Layer 3 of a small transformer language model trained on English Wikipedia (12 layers, counted from 0, width 96).
A neuron's activation on a vector x is GELU(weights . x), where the dot is the dot product.
The model reads these tokens: "37" "." "19" " second" "s" " in" " the" " " "30" "0" "-m" "eter" " h" "urd" "les" " at" " the" " U" "I" "L" " T"

The vector x that enters this layer's MLP at each token. A number n stands for (n - 128) times 0.026.
0 "37": 74, 75, 127, 99, 142, 134, 148, 147, 113, 146, 152, 123, 181, 108, 166, 93, 115, 107, 101, 143, 129, 165, 133, 139, 151, 120, 105, 131, 118, 106, 128, 131, 104, 121, 149, 167, 127, 148, 142, 152, 98, 137, 158, 121, 136, 124, 140, 161, 95, 139, 108, 124, 90, 166, 157, 166, 93, 107, 140, 108, 149, 85, 120, 124, 143, 174, 78, 139, 123, 128, 90, 68, 192, 112, 114, 141, 101, 150, 106, 160, 78, 154, 138, 123, 118, 138, 133, 173, 95, 115, 169, 164, 125, 124, 123, 113
1 ".": 63, 148, 110, 119, 111, 119, 140, 150, 100, 151, 122, 129, 149, 145, 127, 129, 116, 115, 158, 141, 134, 165, 147, 162, 133, 122, 148, 165, 113, 172, 155, 126, 100, 139, 94, 224, 131, 145, 125, 158, 128, 129, 145, 114, 130, 123, 64, 109, 150, 127, 109, 134, 156, 180, 124, 142, 95, 98, 120, 154, 142, 99, 99, 117, 75, 157, 137, 140, 86, 142, 144, 116, 173, 64, 128, 141, 121, 101, 102, 127, 96, 94, 142, 104, 110, 128, 132, 149, 121, 143, 121, 117, 125, 134, 104, 123
2 "19": 106, 89, 121, 152, 104, 122, 115, 122, 123, 173, 105, 88, 179, 124, 138, 137, 159, 118, 121, 129, 102, 140, 147, 138, 132, 117, 129, 126, 102, 37, 136, 149, 140, 147, 112, 218, 129, 120, 141, 126, 102, 134, 143, 123, 134, 127, 97, 173, 95, 134, 100, 133, 113, 168, 172, 182, 94, 142, 132, 106, 189, 123, 114, 119, 95, 180, 93, 146, 129, 129, 106, 127, 156, 96, 129, 94, 120, 176, 118, 185, 85, 129, 143, 127, 126, 127, 141, 162, 112, 114, 114, 122, 103, 125, 117, 134
3 " second": 98, 112, 143, 125, 177, 115, 167, 175, 123, 161, 138, 121, 130, 89, 158, 106, 139, 170, 139, 77, 102, 143, 128, 107, 125, 115, 148, 83, 125, 156, 91, 119, 149, 126, 95, 91, 136, 100, 86, 152, 113, 148, 125, 159, 135, 132, 148, 84, 104, 133, 87, 161, 157, 128, 169, 119, 126, 108, 111, 121, 125, 125, 107, 123, 161, 147, 114, 167, 149, 122, 116, 152, 166, 133, 122, 90, 151, 162, 127, 164, 106, 168, 174, 118, 115, 161, 104, 117, 104, 132, 100, 115, 73, 125, 143, 93
4 "s": 103, 159, 171, 182, 129, 107, 144, 140, 149, 151, 192, 111, 120, 153, 123, 96, 144, 170, 115, 98, 165, 117, 121, 146, 137, 119, 103, 157, 147, 154, 111, 101, 159, 120, 98, 210, 106, 146, 149, 128, 98, 119, 142, 100, 115, 116, 148, 61, 106, 135, 117, 114, 138, 138, 179, 98, 88, 112, 108, 96, 124, 125, 95, 135, 118, 164, 94, 115, 108, 138, 128, 121, 192, 132, 112, 134, 127, 148, 124, 111, 150, 120, 112, 90, 119, 153, 154, 77, 134, 93, 140, 129, 117, 160, 151, 141
5 " in": 136, 115, 126, 145, 163, 123, 126, 92, 141, 194, 102, 116, 118, 122, 170, 69, 121, 107, 127, 143, 121, 133, 100, 104, 118, 124, 94, 144, 112, 143, 118, 96, 154, 131, 119, 186, 142, 110, 118, 120, 125, 126, 88, 165, 116, 132, 123, 132, 126, 157, 123, 153, 170, 154, 116, 114, 94, 100, 132, 151, 129, 138, 82, 155, 159, 180, 133, 168, 117, 159, 154, 144, 128, 117, 132, 156, 126, 139, 71, 135, 153, 131, 153, 120, 122, 111, 129, 115, 127, 106, 121, 134, 125, 111, 103, 111
6 " the": 108, 122, 122, 116, 153, 118, 138, 95, 138, 238, 143, 115, 109, 131, 114, 103, 89, 127, 144, 40, 113, 166, 126, 133, 129, 100, 123, 144, 139, 130, 114, 113, 137, 114, 116, 148, 126, 134, 132, 152, 155, 141, 132, 133, 123, 149, 96, 91, 133, 124, 141, 117, 170, 155, 135, 141, 122, 135, 133, 131, 117, 139, 97, 134, 131, 132, 127, 117, 143, 101, 96, 138, 141, 152, 117, 127, 144, 148, 99, 178, 121, 141, 136, 91, 129, 126, 125, 158, 136, 127, 117, 127, 112, 106, 124, 130
7 " ": 109, 102, 115, 164, 129, 124, 132, 138, 133, 184, 143, 139, 129, 122, 113, 134, 132, 118, 138, 102, 155, 149, 139, 191, 116, 112, 109, 116, 125, 109, 109, 109, 120, 128, 151, 205, 121, 166, 121, 134, 127, 119, 51, 113, 127, 142, 130, 105, 116, 145, 93, 190, 164, 169, 148, 150, 123, 133, 158, 124, 122, 109, 88, 126, 121, 113, 111, 127, 102, 110, 110, 148, 106, 105, 116, 111, 134, 134, 168, 152, 120, 124, 136, 116, 120, 122, 118, 162, 145, 113, 157, 99, 124, 117, 105, 104
8 "30": 69, 97, 96, 129, 134, 143, 136, 112, 89, 171, 188, 120, 192, 143, 124, 135, 104, 125, 124, 121, 119, 144, 147, 124, 132, 108, 106, 123, 127, 96, 84, 150, 96, 120, 170, 166, 158, 138, 104, 146, 102, 159, 156, 123, 143, 141, 126, 121, 102, 108, 89, 131, 186, 177, 172, 121, 101, 99, 133, 108, 138, 97, 97, 136, 129, 159, 144, 144, 119, 132, 114, 108, 123, 144, 123, 148, 126, 170, 134, 119, 120, 173, 124, 115, 116, 119, 103, 188, 119, 87, 140, 137, 116, 129, 98, 131
9 "0": 101, 73, 144, 144, 121, 108, 132, 140, 119, 206, 135, 138, 146, 134, 153, 127, 107, 128, 130, 98, 160, 168, 134, 129, 156, 120, 88, 129, 141, 135, 98, 146, 143, 153, 82, 161, 164, 172, 136, 143, 103, 134, 138, 116, 138, 122, 116, 87, 125, 129, 99, 156, 145, 136, 158, 87, 155, 105, 100, 114, 114, 118, 89, 158, 111, 142, 104, 153, 133, 145, 115, 94, 120, 135, 79, 120, 134, 154, 149, 90, 100, 144, 148, 73, 132, 137, 99, 140, 120, 122, 137, 111, 162, 141, 95, 138
10 "-m": 95, 118, 132, 111, 158, 123, 106, 133, 100, 131, 122, 166, 135, 131, 147, 97, 100, 96, 151, 120, 145, 154, 103, 116, 104, 148, 88, 148, 138, 85, 133, 122, 133, 112, 101, 223, 107, 115, 135, 133, 141, 127, 158, 110, 120, 139, 141, 112, 92, 103, 132, 159, 230, 142, 158, 87, 121, 112, 141, 108, 122, 131, 167, 115, 151, 160, 144, 168, 140, 96, 145, 115, 143, 99, 112, 130, 141, 83, 129, 110, 135, 128, 134, 82, 110, 113, 106, 103, 120, 164, 174, 126, 165, 150, 120, 125
11 "eter": 82, 153, 106, 178, 119, 128, 113, 139, 74, 149, 156, 135, 126, 108, 118, 120, 200, 128, 88, 149, 132, 191, 182, 145, 144, 142, 123, 106, 76, 81, 144, 124, 148, 123, 135, 167, 124, 138, 129, 130, 147, 98, 96, 117, 138, 122, 131, 135, 138, 92, 122, 126, 163, 107, 113, 98, 130, 84, 146, 115, 169, 133, 111, 111, 155, 126, 114, 111, 136, 141, 130, 75, 163, 104, 111, 141, 137, 157, 108, 151, 103, 130, 124, 100, 103, 117, 156, 92, 156, 153, 138, 136, 112, 117, 181, 137
12 " h": 102, 160, 157, 121, 172, 147, 162, 154, 128, 156, 174, 166, 160, 110, 131, 87, 161, 121, 146, 96, 169, 113, 148, 123, 100, 120, 129, 124, 100, 136, 111, 113, 118, 124, 132, 147, 124, 149, 128, 146, 113, 83, 106, 192, 147, 141, 132, 114, 97, 122, 104, 106, 195, 154, 124, 114, 91, 111, 108, 113, 112, 99, 169, 140, 138, 146, 134, 190, 136, 91, 125, 158, 164, 118, 91, 114, 122, 137, 148, 124, 95, 114, 113, 104, 124, 134, 136, 89, 133, 102, 150, 131, 85, 127, 106, 99
13 "urd": 118, 87, 116, 146, 153, 134, 156, 126, 131, 135, 150, 154, 162, 67, 129, 138, 112, 131, 95, 77, 128, 205, 152, 141, 148, 137, 147, 110, 116, 104, 127, 79, 112, 97, 138, 163, 170, 133, 120, 112, 142, 111, 131, 113, 145, 143, 116, 186, 130, 118, 66, 114, 143, 154, 151, 147, 110, 38, 121, 132, 150, 113, 140, 98, 143, 116, 123, 143, 143, 119, 156, 134, 153, 98, 138, 120, 108, 122, 116, 114, 99, 103, 126, 115, 122, 168, 136, 168, 142, 87, 155, 126, 94, 112, 141, 187
14 "les": 107, 114, 175, 207, 163, 127, 118, 140, 133, 158, 129, 140, 111, 179, 123, 76, 145, 155, 120, 123, 163, 130, 107, 111, 147, 110, 137, 137, 123, 122, 143, 132, 140, 138, 126, 166, 134, 144, 160, 121, 120, 112, 153, 93, 106, 105, 134, 106, 129, 130, 106, 113, 117, 137, 132, 146, 96, 118, 123, 122, 172, 149, 97, 146, 122, 140, 77, 95, 103, 183, 159, 94, 187, 91, 105, 127, 110, 137, 106, 135, 117, 125, 124, 77, 107, 159, 140, 88, 133, 113, 162, 108, 117, 154, 147, 133
15 " at": 104, 117, 130, 115, 137, 102, 124, 144, 130, 198, 136, 124, 93, 111, 143, 144, 135, 78, 91, 142, 137, 163, 113, 149, 127, 117, 133, 149, 108, 114, 116, 133, 180, 154, 94, 167, 154, 113, 156, 124, 132, 100, 85, 158, 117, 128, 101, 174, 123, 136, 134, 158, 119, 178, 123, 153, 79, 103, 113, 131, 131, 164, 98, 175, 172, 127, 102, 141, 106, 115, 124, 106, 141, 165, 105, 135, 152, 146, 96, 113, 97, 120, 145, 114, 142, 130, 105, 113, 86, 127, 149, 139, 110, 124, 128, 120
16 " the": 103, 125, 120, 115, 153, 117, 140, 96, 143, 236, 135, 120, 108, 131, 110, 98, 91, 126, 143, 41, 113, 169, 124, 138, 132, 100, 123, 144, 138, 128, 115, 118, 138, 114, 120, 145, 126, 134, 135, 152, 152, 140, 133, 136, 126, 153, 96, 96, 132, 123, 143, 120, 168, 156, 135, 142, 117, 128, 137, 130, 117, 138, 100, 129, 132, 134, 121, 119, 143, 101, 93, 135, 142, 152, 118, 130, 143, 150, 95, 185, 113, 140, 136, 94, 128, 126, 126, 153, 136, 130, 115, 127, 113, 106, 127, 134
17 " U": 133, 133, 154, 127, 184, 153, 137, 138, 118, 160, 152, 114, 109, 93, 141, 156, 127, 98, 147, 103, 119, 155, 121, 117, 120, 111, 107, 131, 170, 142, 158, 112, 129, 139, 119, 193, 185, 93, 137, 155, 120, 107, 136, 121, 153, 128, 97, 158, 105, 101, 78, 107, 140, 129, 182, 131, 79, 122, 158, 125, 111, 112, 66, 163, 116, 143, 101, 136, 120, 114, 132, 93, 122, 96, 133, 75, 140, 125, 145, 120, 149, 128, 114, 167, 99, 122, 116, 155, 105, 135, 174, 110, 137, 116, 103, 160
18 "I": 114, 114, 132, 145, 138, 184, 109, 139, 106, 177, 148, 100, 140, 142, 126, 152, 116, 118, 118, 159, 77, 165, 122, 134, 120, 129, 115, 99, 171, 91, 171, 131, 123, 117, 85, 178, 162, 101, 122, 165, 128, 86, 133, 128, 133, 153, 131, 110, 91, 116, 114, 100, 155, 186, 164, 127, 113, 156, 118, 100, 109, 116, 61, 132, 99, 122, 76, 120, 126, 136, 130, 99, 128, 106, 123, 110, 122, 141, 111, 147, 119, 156, 130, 160, 124, 132, 97, 108, 153, 172, 159, 118, 133, 175, 127, 115
19 "L": 79, 107, 139, 92, 142, 173, 122, 170, 93, 162, 140, 158, 148, 143, 133, 127, 159, 143, 100, 118, 152, 168, 130, 136, 118, 128, 156, 128, 122, 161, 115, 151, 144, 94, 85, 206, 137, 121, 135, 141, 161, 111, 141, 115, 139, 116, 94, 127, 75, 140, 121, 119, 154, 119, 172, 121, 107, 124, 141, 110, 100, 127, 86, 146, 136, 143, 94, 107, 152, 148, 97, 89, 168, 59, 116, 113, 129, 121, 119, 114, 142, 119, 114, 103, 127, 144, 80, 104, 144, 138, 180, 101, 130, 126, 165, 118
20 " T": 100, 123, 118, 138, 153, 136, 150, 121, 109, 150, 166, 124, 122, 146, 128, 123, 128, 144, 124, 142, 117, 155, 113, 114, 130, 137, 98, 120, 154, 107, 109, 150, 121, 140, 116, 248, 135, 167, 133, 124, 109, 85, 96, 146, 161, 148, 147, 111, 76, 112, 125, 122, 189, 167, 168, 102, 119, 142, 139, 87, 106, 129, 144, 112, 119, 148, 115, 166, 147, 107, 114, 132, 93, 137, 106, 40, 139, 131, 171, 115, 111, 151, 104, 122, 111, 151, 129, 112, 104, 112, 132, 121, 122, 120, 133, 133

Each question shows the input weights of one neuron of the MLP. A number n stands for (n - 128) times 0.0067.

n152: 190, 154, 121, 111, 105, 125, 123, 123, 132, 152, 124, 133, 105, 137, 131, 170, 170, 129, 133, 138, 80, 115, 107, 104, 125, 163, 151, 96, 134, 121, 167, 165, 133, 187, 139, 92, 132, 117, 156, 150, 114, 156, 124, 132, 67, 100, 104, 111, 118, 107, 119, 156, 126, 127, 104, 119, 160, 115, 103, 111, 152, 92, 107, 124, 148, 101, 151, 84, 95, 111, 156, 145, 79, 197, 131, 159, 116, 149, 108, 110, 122, 105, 143, 154, 203, 119, 131, 129, 135, 137, 142, 70, 135, 133, 125, 105
It fires most on token 15 " at"

n227: 138, 155, 82, 128, 119, 92, 138, 167, 153, 93, 126, 129, 142, 150, 133, 161, 140, 107, 131, 118, 111, 126, 140, 107, 115, 119, 125, 129, 122, 113, 137, 141, 163, 121, 112, 121, 127, 161, 155, 123, 125, 142, 138, 116, 128, 153, 121, 139, 130, 134, 111, 112, 143, 118, 115, 101, 146, 141, 126, 76, 112, 100, 146, 148, 141, 129, 130, 105, 150, 127, 153, 142, 140, 101, 134, 104, 96, 145, 118, 133, 142, 126, 167, 98, 155, 152, 157, 148, 103, 133, 117, 117, 161, 161, 137, 99
On which two tokens does it fire most, strongest first? 10 "-m", 2 "19"

n117: 134, 142, 109, 81, 115, 107, 165, 150, 132, 131, 97, 92, 115, 128, 91, 146, 99, 137, 118, 137, 95, 103, 120, 132, 100, 117, 99, 110, 133, 123, 152, 135, 154, 141, 202, 116, 118, 130, 125, 147, 149, 139, 171, 153, 142, 155, 142, 109, 143, 107, 145, 135, 126, 116, 110, 167, 112, 122, 141, 117, 128, 102, 180, 62, 114, 103, 137, 119, 149, 125, 134, 152, 142, 137, 121, 138, 124, 114, 101, 121, 117, 149, 132, 137, 197, 103, 82, 148, 152, 183, 108, 58, 180, 98, 124, 138
On which token does it fire most, and how strongly? 16 " the", at about 0.37

n161: 146, 134, 131, 132, 113, 116, 134, 133, 161, 164, 128, 108, 134, 128, 157, 155, 122, 133, 115, 139, 90, 112, 108, 130, 109, 106, 159, 158, 113, 134, 132, 120, 69, 130, 142, 135, 109, 137, 146, 131, 150, 112, 120, 128, 135, 131, 129, 157, 97, 116, 126, 108, 127, 130, 105, 93, 113, 126, 132, 115, 127, 128, 142, 127, 151, 132, 125, 109, 114, 147, 123, 113, 128, 146, 150, 156, 134, 142, 108, 124, 158, 111, 132, 136, 152, 165, 91, 119, 161, 129, 153, 142, 119, 105, 126, 141
It fires most on token 15 " at"

n143: 111, 172, 133, 125, 128, 165, 212, 144, 155, 133, 129, 105, 90, 100, 84, 138, 146, 136, 126, 143, 132, 120, 110, 131, 137, 105, 99, 152, 151, 98, 121, 158, 106, 104, 151, 54, 112, 170, 159, 139, 114, 134, 127, 142, 127, 171, 137, 145, 148, 119, 135, 64, 129, 128, 123, 107, 109, 119, 167, 116, 127, 159, 138, 149, 172, 150, 150, 132, 153, 146, 134, 127, 92, 131, 89, 185, 135, 139, 108, 111, 150, 82, 64, 119, 96, 130, 75, 134, 142, 137, 101, 106, 174, 89, 149, 122
On which two tokens does it fire most, strongest first? 12 " h", 16 " the"

n185: 144, 124, 95, 114, 141, 133, 112, 157, 139, 109, 132, 121, 135, 123, 92, 120, 125, 134, 137, 101, 83, 85, 131, 130, 130, 111, 109, 113, 137, 111, 119, 123, 143, 160, 157, 130, 116, 98, 131, 135, 125, 105, 148, 125, 136, 122, 149, 118, 120, 118, 97, 111, 112, 107, 139, 123, 139, 107, 144, 124, 133, 141, 151, 144, 127, 159, 99, 128, 158, 121, 127, 139, 122, 159, 124, 148, 156, 76, 126, 132, 140, 137, 140, 117, 128, 150, 127, 145, 144, 145, 112, 136, 152, 153, 134, 143
It fires most on token 10 "-m"

n95: 176, 137, 147, 103, 149, 130, 169, 136, 135, 122, 112, 116, 108, 117, 142, 123, 131, 27, 79, 131, 137, 74, 80, 142, 134, 143, 128, 128, 140, 115, 150, 123, 128, 154, 187, 115, 101, 109, 150, 110, 161, 161, 110, 145, 156, 104, 102, 118, 119, 114, 133, 148, 156, 127, 124, 159, 110, 138, 135, 159, 108, 142, 172, 118, 97, 108, 129, 136, 127, 152, 132, 125, 150, 173, 158, 128, 152, 105, 111, 118, 149, 98, 103, 123, 166, 123, 110, 112, 94, 155, 88, 145, 108, 133, 149, 109
It fires most on token 15 " at"

n166: 131, 170, 120, 87, 109, 104, 121, 106, 115, 110, 144, 132, 139, 132, 132, 145, 116, 108, 121, 182, 108, 149, 164, 110, 123, 126, 154, 114, 122, 105, 161, 162, 115, 99, 127, 105, 153, 110, 109, 142, 91, 166, 118, 117, 153, 153, 143, 141, 113, 177, 108, 51, 122, 140, 112, 138, 170, 119, 131, 127, 132, 127, 119, 128, 119, 108, 139, 118, 136, 166, 154, 110, 113, 126, 119, 137, 139, 136, 148, 73, 114, 148, 131, 76, 114, 137, 93, 120, 174, 134, 158, 138, 119, 130, 132, 139
On which token does it fire most, and how strongly? 18 "I", at about 1.1

n121: 134, 138, 107, 89, 90, 142, 152, 124, 95, 113, 105, 165, 161, 152, 134, 182, 109, 188, 139, 159, 144, 135, 94, 132, 134, 126, 109, 151, 127, 133, 143, 171, 105, 91, 139, 112, 97, 84, 168, 122, 155, 145, 155, 141, 130, 102, 104, 133, 159, 131, 126, 73, 110, 129, 130, 164, 154, 96, 126, 90, 90, 134, 110, 93, 127, 80, 122, 143, 107, 168, 110, 109, 100, 164, 129, 145, 93, 143, 144, 96, 152, 163, 93, 178, 139, 117, 114, 132, 145, 191, 119, 149, 102, 130, 110, 135
It fires most on token 18 "I"

n191: 131, 127, 93, 122, 99, 156, 130, 144, 124, 73, 90, 122, 111, 153, 134, 151, 119, 115, 115, 121, 183, 105, 166, 99, 99, 101, 114, 126, 147, 135, 130, 127, 174, 115, 144, 118, 126, 124, 91, 129, 121, 137, 118, 79, 128, 150, 126, 85, 131, 114, 162, 114, 152, 96, 113, 135, 128, 125, 82, 143, 119, 167, 152, 126, 153, 170, 134, 141, 154, 91, 159, 153, 101, 135, 117, 163, 162, 119, 158, 148, 149, 101, 80, 147, 145, 127, 148, 135, 167, 145, 138, 108, 113, 78, 108, 89
It fires most on token 10 "-m"

n149: 126, 127, 168, 100, 110, 132, 135, 150, 124, 136, 149, 124, 135, 146, 143, 156, 136, 123, 128, 160, 108, 119, 156, 114, 161, 115, 157, 127, 111, 128, 90, 134, 77, 103, 117, 116, 122, 77, 141, 83, 135, 156, 105, 117, 149, 124, 125, 110, 115, 103, 162, 134, 117, 124, 108, 106, 115, 118, 132, 150, 124, 134, 147, 107, 110, 121, 126, 137, 125, 158, 144, 106, 140, 128, 142, 122, 113, 130, 148, 127, 157, 136, 126, 129, 111, 113, 133, 105, 126, 111, 133, 106, 131, 169, 161, 140
It fires most on token 19 "L"

n5: 153, 133, 131, 121, 87, 135, 146, 120, 134, 141, 114, 123, 105, 119, 142, 100, 123, 154, 85, 157, 131, 120, 135, 79, 155, 154, 149, 124, 131, 99, 110, 126, 125, 133, 140, 114, 167, 177, 181, 126, 138, 128, 139, 122, 107, 108, 143, 118, 126, 137, 162, 139, 75, 100, 90, 156, 114, 151, 102, 122, 132, 110, 144, 125, 125, 96, 108, 131, 135, 116, 129, 181, 144, 142, 169, 136, 107, 157, 93, 115, 124, 102, 86, 157, 136, 168, 146, 143, 120, 151, 78, 94, 135, 148, 169, 126
It fires most on token 14 "les"

n73: 132, 130, 112, 136, 131, 121, 115, 126, 127, 126, 129, 137, 126, 126, 116, 124, 131, 124, 125, 125, 117, 127, 136, 131, 128, 133, 124, 141, 116, 129, 133, 133, 131, 129, 127, 125, 133, 128, 124, 126, 131, 116, 130, 128, 124, 122, 140, 117, 128, 135, 124, 132, 116, 131, 129, 129, 123, 122, 134, 128, 128, 112, 129, 135, 125, 138, 127, 128, 133, 121, 122, 129, 122, 125, 114, 121, 141, 123, 114, 119, 134, 138, 123, 124, 119, 132, 121, 139, 124, 139, 124, 133, 120, 125, 134, 132
It fires most on token 11 "eter"

n158: 140, 147, 136, 132, 112, 160, 135, 169, 102, 126, 124, 151, 120, 142, 148, 111, 135, 156, 100, 131, 138, 96, 91, 127, 113, 161, 103, 165, 144, 121, 127, 156, 121, 136, 134, 132, 124, 99, 148, 128, 139, 75, 143, 100, 121, 93, 142, 154, 119, 121, 134, 83, 87, 126, 120, 128, 141, 90, 115, 91, 147, 134, 152, 115, 181, 120, 125, 120, 129, 161, 90, 116, 97, 143, 98, 141, 104, 166, 178, 129, 157, 152, 147, 146, 131, 136, 168, 128, 107, 149, 106, 118, 124, 140, 121, 105
It fires most on token 14 "les"

n66: 131, 121, 103, 139, 148, 97, 147, 104, 154, 117, 152, 123, 117, 80, 145, 130, 123, 77, 139, 138, 165, 142, 112, 135, 121, 123, 161, 154, 171, 132, 121, 137, 136, 108, 162, 84, 67, 169, 144, 122, 133, 133, 112, 127, 162, 155, 161, 117, 125, 151, 162, 122, 124, 97, 126, 157, 116, 129, 148, 129, 100, 146, 151, 108, 105, 153, 115, 104, 129, 134, 138, 123, 127, 160, 77, 134, 160, 163, 116, 123, 147, 141, 101, 143, 143, 114, 88, 138, 188, 126, 172, 122, 127, 105, 136, 122
On which two tokens does it fire most, strongest first? 16 " the", 6 " the"

n193: 140, 110, 109, 140, 109, 148, 146, 130, 113, 110, 149, 166, 147, 153, 127, 109, 137, 156, 137, 115, 146, 114, 148, 140, 140, 158, 197, 135, 115, 107, 167, 114, 140, 107, 99, 95, 137, 102, 115, 119, 146, 148, 88, 129, 123, 116, 101, 122, 134, 148, 128, 138, 112, 134, 116, 111, 114, 115, 106, 91, 91, 85, 151, 135, 148, 138, 98, 127, 98, 133, 117, 100, 136, 149, 95, 189, 104, 152, 105, 86, 151, 151, 158, 130, 131, 136, 119, 123, 157, 162, 110, 114, 156, 133, 133, 132
On which two tokens does it fire most, strongest first? 19 "L", 11 "eter"

n198: 146, 124, 75, 106, 135, 111, 103, 111, 151, 134, 75, 96, 118, 86, 148, 117, 119, 74, 148, 174, 97, 159, 157, 140, 127, 111, 146, 132, 164, 140, 130, 108, 103, 156, 140, 71, 108, 143, 139, 136, 118, 162, 129, 164, 122, 134, 133, 134, 205, 158, 136, 109, 69, 128, 115, 110, 135, 117, 138, 149, 100, 114, 202, 117, 136, 147, 97, 133, 98, 164, 128, 105, 102, 130, 128, 83, 114, 120, 104, 137, 153, 123, 139, 198, 152, 115, 148, 142, 135, 125, 143, 149, 164, 150, 116, 98
On which two tokens does it fire most, strongest first? 0 "37", 5 " in"

n71: 127, 146, 154, 144, 127, 131, 152, 151, 125, 139, 105, 140, 142, 54, 129, 159, 140, 148, 132, 171, 123, 93, 117, 150, 128, 68, 126, 130, 90, 172, 138, 165, 139, 107, 167, 108, 147, 120, 86, 129, 119, 154, 118, 144, 78, 182, 177, 127, 137, 114, 131, 131, 95, 115, 110, 86, 139, 106, 192, 90, 124, 125, 104, 101, 112, 123, 139, 114, 112, 158, 135, 153, 90, 139, 117, 125, 136, 157, 133, 117, 105, 141, 82, 91, 140, 98, 105, 147, 155, 111, 151, 104, 151, 101, 127, 99
On which two tokens does it fire most, strongest first? 7 " ", 8 "30"

n46: 115, 144, 86, 120, 134, 81, 114, 128, 148, 144, 153, 137, 146, 130, 126, 124, 134, 109, 139, 169, 125, 118, 137, 133, 183, 127, 155, 161, 144, 119, 98, 121, 149, 101, 119, 124, 145, 113, 136, 133, 144, 101, 102, 121, 158, 128, 163, 132, 133, 152, 130, 110, 130, 136, 138, 129, 127, 114, 133, 139, 134, 126, 156, 145, 115, 158, 110, 112, 103, 121, 139, 113, 102, 137, 140, 138, 108, 138, 126, 144, 153, 126, 151, 107, 124, 115, 131, 129, 166, 136, 86, 97, 153, 127, 127, 114
On which three tokens does it fire most, strongest first? 5 " in", 11 "eter", 15 " at"

n22: 113, 136, 162, 162, 130, 113, 131, 97, 160, 107, 129, 193, 142, 122, 142, 158, 123, 121, 175, 128, 144, 128, 137, 118, 105, 156, 172, 115, 101, 114, 104, 88, 119, 94, 124, 119, 158, 110, 154, 113, 141, 135, 133, 114, 151, 114, 117, 114, 140, 136, 116, 161, 74, 134, 104, 107, 157, 129, 146, 120, 99, 95, 156, 80, 127, 98, 149, 113, 99, 161, 105, 109, 123, 89, 102, 133, 143, 165, 129, 114, 128, 116, 154, 190, 112, 149, 154, 122, 163, 129, 102, 163, 124, 93, 107, 119
It fires most on token 13 "urd"

n104: 123, 161, 110, 88, 136, 92, 140, 129, 121, 128, 103, 96, 142, 125, 135, 170, 131, 117, 107, 150, 115, 159, 129, 124, 137, 112, 171, 134, 143, 129, 132, 111, 130, 75, 113, 133, 120, 141, 120, 103, 123, 154, 95, 104, 119, 113, 124, 151, 117, 175, 152, 134, 101, 132, 115, 140, 178, 112, 94, 116, 138, 102, 126, 123, 115, 152, 138, 136, 112, 158, 154, 117, 121, 162, 86, 124, 91, 192, 132, 85, 141, 154, 135, 103, 120, 129, 129, 127, 144, 170, 142, 122, 129, 122, 165, 138
On which three tokens does it fire most, strongest first? 15 " at", 11 "eter", 9 "0"

n56: 111, 163, 113, 74, 93, 139, 183, 135, 150, 146, 119, 162, 116, 130, 86, 167, 120, 147, 152, 153, 143, 101, 109, 102, 141, 132, 178, 149, 106, 90, 123, 124, 147, 152, 143, 115, 100, 131, 185, 130, 115, 122, 166, 147, 89, 133, 112, 155, 123, 150, 139, 111, 66, 159, 118, 154, 144, 112, 167, 110, 138, 90, 115, 86, 48, 77, 158, 127, 91, 129, 105, 154, 132, 120, 134, 110, 93, 167, 170, 125, 147, 149, 156, 139, 113, 102, 125, 129, 143, 110, 80, 101, 141, 130, 119, 134
On which token does it fire most, and how strongly? 2 "19", at about 1.1

n207: 101, 140, 109, 61, 97, 159, 162, 155, 127, 104, 104, 138, 109, 63, 126, 115, 145, 122, 173, 101, 106, 122, 84, 99, 108, 103, 105, 98, 149, 137, 121, 135, 135, 119, 181, 117, 136, 84, 97, 183, 147, 109, 148, 146, 171, 175, 146, 117, 124, 92, 134, 93, 103, 134, 96, 98, 110, 136, 123, 114, 114, 103, 179, 80, 155, 172, 148, 130, 128, 131, 131, 107, 41, 150, 128, 121, 121, 165, 114, 123, 114, 122, 126, 165, 134, 133, 57, 189, 141, 135, 148, 81, 157, 171, 158, 144
On which token does it fire most, and how strongly? 17 " U", at about 1.1

n16: 95, 150, 72, 120, 134, 78, 98, 128, 122, 92, 116, 98, 67, 79, 91, 147, 123, 114, 152, 121, 98, 106, 114, 112, 138, 136, 130, 126, 135, 108, 124, 194, 152, 151, 168, 109, 136, 125, 167, 126, 135, 171, 162, 160, 173, 179, 107, 149, 145, 122, 157, 159, 97, 132, 92, 137, 134, 123, 181, 110, 109, 82, 142, 135, 88, 103, 110, 134, 120, 130, 206, 149, 121, 109, 144, 136, 111, 130, 141, 119, 118, 105, 107, 117, 153, 83, 114, 153, 105, 189, 152, 83, 133, 156, 149, 137
On which token does it fire most, and how strongly? 1 ".", at about 0.068

n102: 191, 95, 149, 148, 127, 124, 136, 109, 149, 168, 144, 115, 82, 146, 136, 102, 131, 175, 106, 142, 115, 117, 133, 143, 135, 139, 124, 119, 136, 120, 138, 176, 125, 131, 138, 93, 127, 136, 162, 112, 148, 151, 135, 138, 144, 125, 142, 106, 138, 172, 143, 121, 112, 102, 131, 126, 134, 106, 109, 122, 127, 170, 124, 133, 132, 118, 144, 131, 136, 93, 153, 108, 92, 158, 104, 162, 97, 134, 141, 114, 134, 135, 117, 132, 111, 115, 93, 133, 133, 99, 104, 164, 112, 119, 104, 105
On which two tokens does it fire most, strongest first? 9 "0", 5 " in"

n220: 136, 118, 51, 142, 127, 125, 170, 129, 205, 134, 105, 153, 120, 106, 111, 109, 154, 92, 117, 161, 147, 92, 90, 103, 115, 130, 123, 124, 142, 125, 145, 180, 130, 100, 147, 95, 77, 107, 150, 132, 121, 115, 147, 140, 140, 156, 148, 113, 126, 138, 151, 145, 121, 125, 116, 159, 121, 146, 135, 134, 120, 109, 168, 91, 144, 143, 122, 118, 82, 129, 150, 95, 107, 151, 136, 163, 120, 142, 94, 111, 130, 109, 125, 167, 173, 116, 131, 120, 146, 109, 104, 112, 149, 89, 137, 132
It fires most on token 5 " in"

n19: 123, 132, 111, 95, 107, 127, 132, 120, 139, 137, 142, 156, 154, 153, 86, 98, 146, 139, 121, 132, 112, 106, 110, 125, 148, 146, 132, 148, 132, 122, 165, 126, 129, 155, 127, 129, 125, 111, 109, 156, 146, 137, 126, 109, 141, 91, 148, 139, 143, 174, 116, 90, 112, 97, 136, 113, 109, 94, 127, 128, 102, 127, 121, 135, 144, 114, 110, 121, 104, 162, 150, 126, 119, 174, 150, 163, 134, 138, 116, 97, 151, 140, 136, 125, 125, 121, 106, 114, 151, 130, 104, 130, 189, 139, 150, 126
It fires most on token 4 "s"